Layer 7 of a small transformer language model trained on English Wikipedia (14 layers, counted from 0, width 128). Numbers have three digits each and are written without spaces.
A neuron's activation on a vector x is GELU(weights . x + bias), where the dot is the dot product.

Input weights of the MLP neurons that the questions are about. A number n stands for (n - 500) times 0.0016.
n6 (bias -0.090): 283448531520580322633334488615508437477571392574341600579372463659439524477531357549402260410325293568532655442472472712554616649371480584318375581150327508464427508591454585561402569564713469453719446536461453488361288586523261441427848851324464631820426477623656469477515488496729489395606740551318279523415686572443488465595469512631670562543461303604385484966371536379713472500508
n76 (bias -0.089): 639411656598382485578543565655473444358500337609515380621477719538473330541354465539455319414553557443534314314500451572528450538473785849519515616458518546634698539489430389648647427670515422515496314573459330383180500657558639519580578522798298482244537589519605301424500581457270482275466715688426640406719384511426708160432530363473574422504395442479743470480613496597473534277654
n86 (bias -0.101): 439452512625579402326476698565593461321394608562403592512741405181351384327423224661410757422631650595468323496653555500587571416372446647400440500445481756468515644527515354492820523459531500438378569716573289473599543161635519555538536647528472340358341634532333297762481448285386682488442449731642551474492616349387568539473620417256572550255291609730675566607485453741536571396488
n100 (bias -0.097): 567578635768531412735641423321571477204665586751342476393403615481563289628326508634207642569485492446319454598400554485504496204410546593383457465589418462434481402420564395480386363625447590719574662567627469633786370341518694550389693477616566281423455474608553527570272465366410474296428427313530389485583430461516344455684799531431708654546428456580392332250647562511761519586625
n110 (bias -0.116): 660612452646475184324504385709567311307354591371480698305721613529600793405512412421432825535349214508443585731253358488345615459306508677583446591394567366393445442524758460437496508558581464604551269726417379468651290530636500637617309548361516454346376623573396440353449384642118488591500625540587589488718579557508475320711496712325595468375660597607449548645455545296516577562401
n119 (bias -0.097): 419507255454376651497237646551525598580465459524642478423578651433525557634687362741479493693426645496426825573602616605526330589525382539507425442362603479518544482461644462406514327483451503316619552632424496409521503635439559427595334607557567597406535582383486476299524489510356592464089493521558226315596414479395429761451542493521583417458365658649623392463516705483332271575339
n135 (bias -0.109): 504406437504411504698525541731227508711391441815666282170520526339311410602516579599548543374289318467694633409765854588513451390631373524570594574488406601386694389468445335529436589396708555512656547515382720472415636475381448508473805567374464351420349684666576740492430336652526290405373508412508199653378537399397520567291484480645331614464587231690625408534538472456316496573500
n136 (bias -0.054): 325472689480460417656339373550464363640508647648229546283448522512468363431477422609371650418448691133373524725334685665475261404612418544351648411603653646544496669469689592536496557251633542539626678374308543426377484459594640731424439721484512504414675619500718661560450556645610405229332476367473484391342420424464488695362578472243544577402800534437416312500588571406316354628279
n144 (bias -0.111): 451456481508584488648327452343091700629769647594457482508452540476480371411527549261610423597297361428437528426828701539483396552368512392311336185651389457692508552492481380610618317455571600403366535464531476653285445676405687598470423539512437594605597458710457210707442271451297412670422366728662701602473625436229596473370710738694407612559574462612485288417537544578424413620524
n164 (bias -0.093): 593635349361550411377650828528643539355275472567346526443482543643489449573398611504369503402313338482443371395318646624474554638362436420529598423313639661388569609443552594449305559275415371669517570565695689486514347452435574322531522630684504707442518500432542543555354685486403597701560379553521414602675544255269511451671405643228719444482479363591296479635497543539348504543511
n178 (bias -0.148): 435799389279629523418385557676593410452523695522415592594519405368781193702522216604698313532618458527621458437372395590576618527527452489634416689610452477496536550477382559515530268691489559215577493590338620567496242430471507343442527404348579596733767456254511586378456492642539442404489455448640440658360435679596424507571563606628381496366244698539354616310581379545454700477404
n192 (bias -0.089): 474630697619263616420650403556615504572539447786466427427488468376579261308397580543439541675504473492369477614500500481410551402598393282657523508465620589726247453392526485468412433791711812561601629532417469531399385424441450511322378451391345460698511275531679358368560410926327392662397550431624508533436237547433457443500694535469539436485287496816564538476514531550277569648728
n196 (bias -0.095): 516521420411668516653617504730667532311582496528328342492639732627666371460508673479666643481361718566382602704451528686746266326645597442438719379349631573541374380402377401320496476586468508496666588545341459427570383289332508536288508295319467848442600611557399476547354496496340705233665301480464155547608625615262641605638464398549442348492657473419354354457325561524297414583865
n231 (bias -0.108): 384370542479525719678583429490395468490298590720597561733361520571518550531549562417444445436440511507578486392528316346552710468457685521763475641731349373518845363296659424380290490652377548643582635626548588412411496441510528581612561430368578540557570531429427475466661712520434428460224620440593535288562561197377299434563514380606370486511528378607407419448553607640342443629371
n234 (bias -0.124): 581381382520382476460521386559541496504540370329381602419496661468529443504488475319584355321666545455504254492520580504283626672602588512369553236589641278748356521560650382645380399554472512496492631622704456524366540571330552612702545508248840550393635367549504828431719561702414551343420267260610492753669779524104324389693444391419582579348460438481609204458718464524610423651545
n236 (bias -0.090): 304400469551211324303372488607617519275500427574581312512611405484528616446635447476407435612532516540492551554418433574670437532249636484208345818555557539801595264449477554460531409523434485512511411435423523461508621239459516488508713496433721861377342450571426551403630652467478409339527453547603304537435512702263305643676469551779536419624620264352549438821467472597779755472680
n246 (bias -0.049): 447526486449504175547377589404380420688632496409457573584533445390339545654615632451525661472382695637500518478456189475577415723441623311511448466577667668567246712427343539895409412724438425514585223433586303536441554523581558616482373504541658434660500536559439576713525612676565511575486467464586712455418209293474355464445547529452747468417312476414365511419551419580585350348478
n255 (bias -0.078): 508668400547445574519464369401613539519292588457381315516496573579476564477589403472399332745437259500649492488484622254591678580655519274520536801331359575441640568680634389484590383609523603519736338468362523407405434198571585644470616554635638578552407546674620445470195380433661523496799695430385559608331556540215803535465411661445600404407376545703260445376368583446420437122616
n307 (bias -0.028): 471496203444666331244518775483331324568522661376449500301343197352438518411892661677328517504448784653535622683067219298436299579518667596685513292557681530806513571478492267638655383570276525739647309706517621302496504675483539530650438615635630631595334530578590444426395500574472429487581129285500612413424725496376355590634534409578535483526376500524462543668500430551403457649588
n311 (bias -0.110): 412481156679463405529537367756643289554544511323579321489563439562522556479659583691496418535511393722522621493350361645481566415700511593571656515463568485189574578602636261188333556476362614604457601533325598413511384557293753460426230507297684458493428482386446573514596578535490412556619551431493456741539511456537712316511601331364436514453583304321550500519582515659429580422671
n336 (bias -0.052): 704368477543362508376536203672391453516390527620303475284575606780644308542450508375484416422618595674496315169582437352322508616540578440532950508610359622639621520747653466504788481699434619678401446507435609414551473349384535356534628245631756560575546458626264403272496584456269504580450848453481465530504328508488639419453566413461372338469597564604466523381489484438392484353564
n352 (bias -0.040): 311522613487474632534666268575539284382722567546399550359418619628692357738151487600534550484496354341658769471091854610554638613180365655652478474594446602578455496360412337653564537582407404282442529617529589517594390549594525763533330500427389674374273454491407386463438595750687698164521661364417632549371604367421366639466370509355500580728685451584483373585619577428240470124439
n357 (bias -0.082): 507630523342434573576362477530619315596244443511523447434473395539733563349450504615485542419636457508795399367601601654586809323720642159535551337422786701664250457442719530452439545389400470313417394617632342500551588492533477431485421340660632496496496425391359462662319488569507698338339492473579577585614638383282476718342408605174425375623569274675399496663594590469571477571713
n396 (bias -0.047): 432637463470410437533447444475504437773392394585518466590485486526298508580529334340648689603661414726623350321481370626504572663489581330717678531575598272428745561641536405653763558350622485504442441640467218367357285663643537697486611460605365479649489438628507519635569640637403446458589585533642303482606485511347481349385460305582454273482577693465341470281413553489545131417341
n406 (bias -0.128): 547429195439434288532571508583517537496627480504404367627665557521617571444556703412322388550418512541549627596381345476712665537359589657513417215664536643331658442541724424319439445750545540705377508466624740504591439487676302687748492633261319512099625544327326415352405475496599670600443427183460561605628446657475409670520387098455713528561278379357460545393340644726591619450463
n411 (bias -0.078): 480267488813689545295467451591404557379565600876420315504784462660350637229846424613654552496656549731664520272378508415491640438554468442259608283451456480397370396394548600240484543438687540464334512769659626512447622487625641273539525520344578446601440428529734670523571500488546271475302658390472402465556467615437500564398593381230487540233790492342468532410306504395695422405496
n452 (bias -0.113): 567583473793449365691524547323500227347512750550549468535812536360536401364298512500619500229633480656581659538438303488566379225685504582342319575644556624606362488400712663826381664522392647397432637620319446546473400323608462662690591378484376515426412500434814254544447335438561463413496469485557546548545461344464488393535607349508425622354695289752451427484634570370520376457496
n457 (bias -0.073): 450402359584472516642480375457566528298520359646406475644601437681435471566524335733674629451295351419348797453536520361398343553751615629386695320412780760383612443468437562599425180450548406760539736719566488798633329326389413444446594346754496546557370722500385389569418216685545604512456615552395699691418529347533484449344539428564435265468480374606566631194407584504524436642443
n462 (bias -0.127): 473468378621440450617551412570564516500525418648417644497440611434427328436577794606509573390635431402431459414403416671579478633674645247255329410622509437516684490491378405596376485610571488571624687669537400475437289461428624528452618365434368494548420576456716373583451487485547334647574478512534506423445662437337427460647457531409420472574491539468391596487634676417421559440678
n466 (bias -0.067): 443310421562526694619339278407477391515573403482352483570349739588335631482410565444376457399334548682618496406331427540337600489708424363818466421485607500582610250489489668481569394577234525413657630483421442380279609485651395412532481395511636733570428643478511489517450522566432628477547233719672562343482291433564500373548156368441511644456634482680511522450483625529630797582537
n494 (bias -0.102): 478332290477384316587496805653433500432416361508526625439573661335410430377647520359656324583423647724577600346416259451358546519547466403438652531354467404635604387466455350614568559548649358289444323580702351397646181615639458629511610440512488413762515232512436447449210745648586319625651431618365489555609340589594531519496798661561261451583576639576533466584321577538453577422613
n503 (bias -0.032): 430570578565806742571341464563456697332543433443358448453274466279131555592550448522457652462438689584525348465699475310259413482430443573437309456602458301540563566482384588541582357597633479521504301536518486654355651541331468539761770361303721617668525518511461303696609452514530455478600378417599255445433456500607482529478500359540448645550511617578528514716551340479383464485706

Each question shows a token from some text and the vector x that enters the MLP there. A number n stands for (n - 500) times 0.011.

"er": 595597550555421490383357548418543452530507527428447728474514272386516544471324544473590458545398636528515536471474601606527558605557561527623403597430517402607559467523495456618508766430530720618611472336542570648523643374415539580365314407525381315516365378541635508511565503406526606473442687550212615397563529542288526406416385421399320568622429546365471594540347569526629553517506
Which three neurons fire most, strongest first? n357, n255, n352

"tain": 665600702543354425475406425385461494608463421546605595580594302401523619546389559470513511538545616538511576517423474634555538630581612616472409481486483439543455613460612530570448602221512751508597670380638671802488571418435537523563455268544346243368446474415650631467573524362475552428594488480488534348596462375368521411436274445497325436552337600491560564487372391447468500564460
The most active neuron and its activation: n452, at about 3.5

"\n\n": 553678592514546388614559509503520367572500551417595593627457409566558541478437401389649656720484566543568687567420508524435440443523443498514456450432292452593534509488448382379491599371717515436548521231601617593552661414405490488499357321484629418509463442418516588432548673213519495382479520523326582481534590375466598421509328418506469577616365530531711479401281465446493532662508
Which neuron lights up most? n311

" ind": 573660362528556380610397539536559468438460480373505615467504368545563617505401484436673555705574538536472421457345498645424580435604507527466434523331414543508603586438411563466419790503499669513615553265617637507475526389453517521485344482491419449445450511572485568264608593318459610408519594594221697552639556376446497451366420503534502483641333577379604561512397462437491374640541
The two highest activations, in order: n311, n164

",": 647629696573583418514483576664571504589497455427606483514490337434443469521400458514768533599616631475445651415530462458523488619597526453550419402382242520548366585527311591496524585348603690502663398177685598615665554494385500475478448540513547350478467471531360604418552571339431494473469407609323512374578478408431479438391408485535404550636365423445542451505350519401386511622511
Which neuron lights up most? n246

" March": 613627578472524390524478611439425608601458565397586529459523274626456477587437473443605648642467689519437628450462575589496529485567403391516472515465207376623554382609375591583588574417600644499574438276704560582562503364409458520441405367601591402525442386475550566440750433275437531396560541557375552337549479330475595480553288482552458469713319429372673485435377537481438509597404
Which neuron lights up most? n336

" the": 527652644568555436497522531606410461496451658389516578544529323591513489594458435428566589658564638406477626434486596500463424545618441573417478558467275475684573566413443573429505595486667550519661408350673518587537475391265491474645347474411449344519481471418347552360688536270512388412513447437314634356553540371463449453481391507515353565597353761470532561448309433492608512707562
The two highest activations, in order: n503, n178

" first": 568667628447534343432402641429412514483502621446565585501355410491560497536316527469554492723584564494444624499475561444410423486554507630510419449423347419689635623498478632410433627435728575478578502457579600564456633427269502417556388520483427427649506473485430568375504605161481495382670518558343515292578524365479548442383461468466614526674401699445681522473368441537412458619450
The most active neuron and its activation: n503, at about 1.6

" Pe": 505657632605443415499413589321428501465514493373532727505465397573563489549520554491657575571557697516445499552397515492563538441588470696544406512378241552654517577522403498491428587319647717490537372268682590680458549522416436600488339375585432572587348479401537499337681573351481447393563572516405683350534515415525584503372450488473478372625329553332586484549290377437583534516425
Which three neurons fire most, strongest first? n246, n76, n307

"p": 595625488543428376452445541403428481460585549618427620604357358488465433589400614584741467615611627570562637559482470302451509539526574444551447523293453380731436545540460458634433602259426664502619545395636716640611654465490434547300317450580419537478432446464443607328595492369572511465575402409456445353578502341517558576530282435532507449483439535463560538507379483449523513657412
The two highest activations, in order: n307, n246

"+": 563679585545450427417400563481675464505560429487602579468553298525445548442426513486626536580577449539573463491424561589533465467614542583536420512383453308608459560543346521492434769440453751568537483430475612564459539559490541424483347484677510390519389593601468517378699544382562612425495428606207671401554497456398568500558269574502344410658376536283572516445280478355488404650499
Which three neurons fire most, strongest first? n307, n396, n357

"ure": 640644640467460517475541439413575550490655402567495602485454191373565513486366442433542432598646635536392499483439616598450518558521418574466473546328392435668456473517479517707483704380423753553628493283578645723483577417418475581528389427579537321550387534398519571486613578347440520408477488638361572242642549384309539392546463503604331408646469450471557600513350456409483549558470
The most active neuron and its activation: n192, at about 0.92

"if": 549516580598499485432411502411536460509507362501539623422435340478417632496423532502682619537545557469430490631389655695470487488625314569476410494422399549494484338465458480568562586152593714526520639140542612719564442515404462473544405610466466517487522439374547582383555641382591491401422540505386689258517482471602534456503412560475429450585319608261721632515277592418653506549496
Which neuron lights up most? n136

" Sc": 712527532509505450507326418317691374461497396442539720510484237523346568492410577516706682566607692573537571508541621517472500513502544471530407526311361377616523534370513425519577705352460633518541574272525585617429611439383571476517396449373574204438399531539501583435642556399434553382451542563371667473560471429550542544447448515574510476649451495361557558514224539431543519621425
Which neuron lights up most? n86

" Sp": 665635430505599364570450616343512476517528559361544734507444337587483496435512614444711556650536632529396496490463455543519516560571492509597342572389432454716469614338459559564528765437540665579526384354690591687453566500408472459451330510564513408438284429441487495401727571257420420405456549550333626543543469370549627471423350431479429451562306536341562533498441523481462561528438
Which neuron lights up most? n246

"ge": 694639625489444456331456476311538467573533439463542657657440300433512693632454509402572547557536649608525536347482638675500466467547439467426359441381387320665473471411533642565561646343477677480550507250647597720529638513294490500423435344502522419330552528502524563399518568399546643275585578492372460338592414497338481370605457532493456508597408609492563566557475536458568462583466
The most active neuron and its activation: n234, at about 1.6

" their": 646692602397478462405590529429463460406428567420523499477465351626415498512409529451716558529575651584531470504392586483401581573636407439517525477494589524594663560477413504451541542458586509511572444365574573679479545413337459523513356423530393292522371539402426534321581595217558472463494603532288585388622528443288534490481410561518470484651431641496577438502305468553522546741508
Which three neurons fire most, strongest first? n164, n336, n357

"adem": 718495565598469442476360513437490533478492482557513646535477302463491587472413509459618471775542583452497605419426597648412558292563359537636391433515380426510470504496519540551442809321558713466560513449706568553421461432424629550539221385598340362490359530604586635378659485314554563423466584531400474433632538441540553331517276496478406391558471581443606730615405532391469506611434
Which three neurons fire most, strongest first? n110, n411, n452

")": 608737590714514383554446563436681515535522379369541666537600407511522486460312574432804460527609563517450549580457556515462484478463381520537438476447377466593448504462422575397564611306567585526652493382584654650566609457364452446617465438423455385516330410510526518408442578448419602455564489492215580347609520373437608498511359515447350557617367536418496535462355466421399468653562
Which neuron lights up most? n196

"B": 712638621466536298442511641447437439549445561452666575445381509526550539503382565493730581722501590518380514485437644444389533480538507535472412566395282435720493450498392412419528541386548538588558463354663594616496497427464585578625374402569532365442374499505572570389534754348502523472667505511293499423587603350407516554388245470666451556590448568337591481503338424425443552528398
The most active neuron and its activation: n307, at about 1.6

" B": 551696659551528414492369590390457432583388551414637684482333360497542500580452575436760596631505656512417482401540595451477530401552484510522436537433276407663523521520387599500619608403612635508554371363611597655510538434267542541466375450569564486474341512433547557518596606255507536406577597585340529404473503421495591437431406451688433429596419541234516453486331517508432456640351
Which three neurons fire most, strongest first? n396, n503, n144

" a": 553712633480533426445504452508490501527458513471564519351474414527522452589472493459726608617533570613437553526455564401508539615502451470503529494391479409668568495434530470533548585417582602478655416474636570674461513331339419512510314565490422322496448393431480672357591582204599469467431677544291692276603420381456513392481314481543398421674463705414522450471345480589529498651461
Which three neurons fire most, strongest first? n396, n336, n231

" par": 750564474477611432570506522403401560488494492312567766450409372513408537547443576412820554599469642565498595461458539542492421462675612487559463511452299540467574539456507476509495484286669628566570548294645639567580560371370407509465348310497460294485390441361561543374609577319445557448480545498458584520598426429308571426401392492579566496637422581460578385460326518535546546618502
Which neuron lights up most? n457

" of": 513645632453523405412516463488575405488310445508440500528582373540462584523440528434594513589637655617672485485432515536492458491656523483424390524493402501591428608522389618599492547261574593534605604219589600812550593557406445451547317437566512301513484475356566457429560554301448510413642432543272535309605498392437563467469380497420486424553373592341584626528368550474578572720348
The two highest activations, in order: n357, n164

"ative": 618606667522377373435507503420392467395510472587561685516529293417457533424348509550640444630586530638551598513558509574564491476651555454484427463418412409547626528561498527489569692437479732481523475362532679706493558344331430388603446379545478416564332501457490677429541413283563604436519596444379519296567551322321571503379357525514389422682437562383581542471466384503561640671603
Which neuron lights up most? n357

"res": 613716525649414447468474503555517553498666533430497698534530299432543490549409544481697439733672578477518417513435606508382434467492496456577458476330490401600483544546405656472498660456420710438667529365562708650504577497351372667449391441541448298477497536428438568400630502279481508346365602478280538505565461392324507443496431546516467463690432548516576366418431392539481576536521
Which three neurons fire most, strongest first? n192, n234, n352

" Center": 581620685553461435595500522355518556447434524433626585620546249527518596580479574331550533665588502456512541577409553652455603487643469539590391442376324399548624564497439581558473576332482674560665469264588581623511636520418332521523452361490515194559453484548596528420653621373368586440436582655355462505577520325420576429490391609423394536679408506215508531462338393332421345575533
The most active neuron and its activation: n396, at about 0.78

"on": 628586581457412483358436472432470569619444517340546632474425376622407671590351493406765489519536685466420631511501550591577532557506435553289460403395412572465577564511482413544464593311587707572662568221613596724560665478308507478485383574421520478456440409486559456439574455295541399348562449594351580377620478363544543455569328494511440632627480623463654514380373484405550558510382
Which neuron lights up most? n136

"V": 546587552535572494445358562394561425575595513383592536423465339394493594617354514388731466704549494502306489540487559660400417526545489540506416556400489330639459659569476554444473772476556670504503519232605605585417535507373538547531350419577484453593411597448530613374690586295497587496510516552250531321486454452422595485577416594438451397626449616292583551427440406372459396645536
The two highest activations, in order: n119, n136

" pr": 635689532530452451585425562438508591440460668296676677422488382656385511650516591448648552606513593552493533500536500552445467555581524437489419524403348581653501524561410503454421770221564619475581572349593567605480461440426576432397227412533560377577379425422503561169626648248480592466554490452443587452578485408509556380439472441584463444676359654335478466464378480465535505546458
The most active neuron and its activation: n311, at about 1

"16": 760632620537562471428388577494496485617571517434566711424385406451493556567420516562546532630602548550497617523472561469460479577451446577424327453407334387669440517557498554532673575237605753578496506310737568640494505501425433508491384462523426484546406511518427540331582540263542429373549620644332370329540563321499541543476374485567462407611335546315613415403383459573443435693470
The most active neuron and its activation: n119, at about 2

"ic": 603654693625482382392517477506499397450463525541509665572505189415424491448489547448589565737607556613549571612388534438536559517629532528419464384487456457631574489448478520597531607319552639470504566353518651725557626286258627479606456417471398350494476597406446725322523414323552496353509501438416506372533513378360557496412362581529426383625413622380528555477471375511588620578543
Which three neurons fire most, strongest first? n236, n411, n307

"it": 677619479607399459469427452373466388390447426526526742529479331466460576514299526433551540607506670553506603490565517580505466463644637514579421526377327502672593401587363610525598694397497552651586559256554558779579459282346517363555383398585515311481413487380496630434596553280572567401679589531342553408411552448410441486547313515503521466615394621277562598456513514381469507579597
The two highest activations, in order: n457, n462

" for": 550633609475481376438559430552556499475380436510558509509660332574469543532430534412575483564520735529557435532390494554530534519575535556452453396552406491526486567543458477585481624370541700528576540343708573749509586455491464536533382317577535230506342562362525471396634582379514509386672411573246628433617505369422574410449274508453417431670398640368570524419341546497440494683354
Which neuron lights up most? n457

" by": 671624709591459308485548503476562489485370550498545526489609433525543482534411513410704558641510555563531545426465580615421463517611478578529462547513477472538495465599467465603566628386692628449654520428620578679502515303408445591580441481452478301518397413317503482385601525241535519351503467546320542382582562329406456358414347398557396526679385555317588493436394516512495505724385
Which neuron lights up most? n452

"el": 619624581564429555514414534371483412507477451596517778592388423399473442565302622473606580611578548479502423494571559602568481329664517495548378553469459503567543466564309611430582703530551681647550515204566715646668517425373723464510303464502365292466400412434456590410547517403534618379533457613344505297519486366365409383521449476466494436510460555362619683454508495392464511591495
The most active neuron and its activation: n100, at about 2.7

" people": 662566508481546430450612391360417484509459512414514746529601476487494557489449475559773587653612598526549492439371507635384509536534381429606432520306292575519733495539435556452564447435604562477650562299646610655496637438276426502519278486492491296574452470432464635374570530222376594354468548505282650469544373470412428422511452544512550563537449556500648482553427486515400499590511
Which three neurons fire most, strongest first? n336, n119, n86

" tr": 518598552465511417595539552371517527421517492387556662480397479525413565595431533419746559617440640529505575494407571496433457466669549428465432548425323493653577623451430570447398647342634568472575436324602591633504590413375452483503332419529492270481434420511486603270550642304525596413534544422453655649619463401468650415420450491527486554671290610326547475464255387446559517675507
Which neuron lights up most? n494

"ized": 590661653469485379622475570545536513484462623538507636426518331549523498434370548471632606563474559572463408470433506450510610581550556510524452393356549524588563536486467561633507663456545713353675517289629562647582597413296478420548489382516488260547460537415560503360649449097588574312628451432379598439550549293384461388452349501461429458679470601413613483480440386446466538583567
Which three neurons fire most, strongest first? n357, n452, n86

" c": 533643507491549366437490568565494518493551710375527798539441282418529544491527538376750606546558635601512518441562550524367518492639487465498512492476283462742555596449437483552500535437567561415638465443633532600504391479297442513428338452442486340536492361450503628352574601443466572333514513527324651282673606357519532497357452471664422541529341567312412579502267479472563448601488
The two highest activations, in order: n494, n178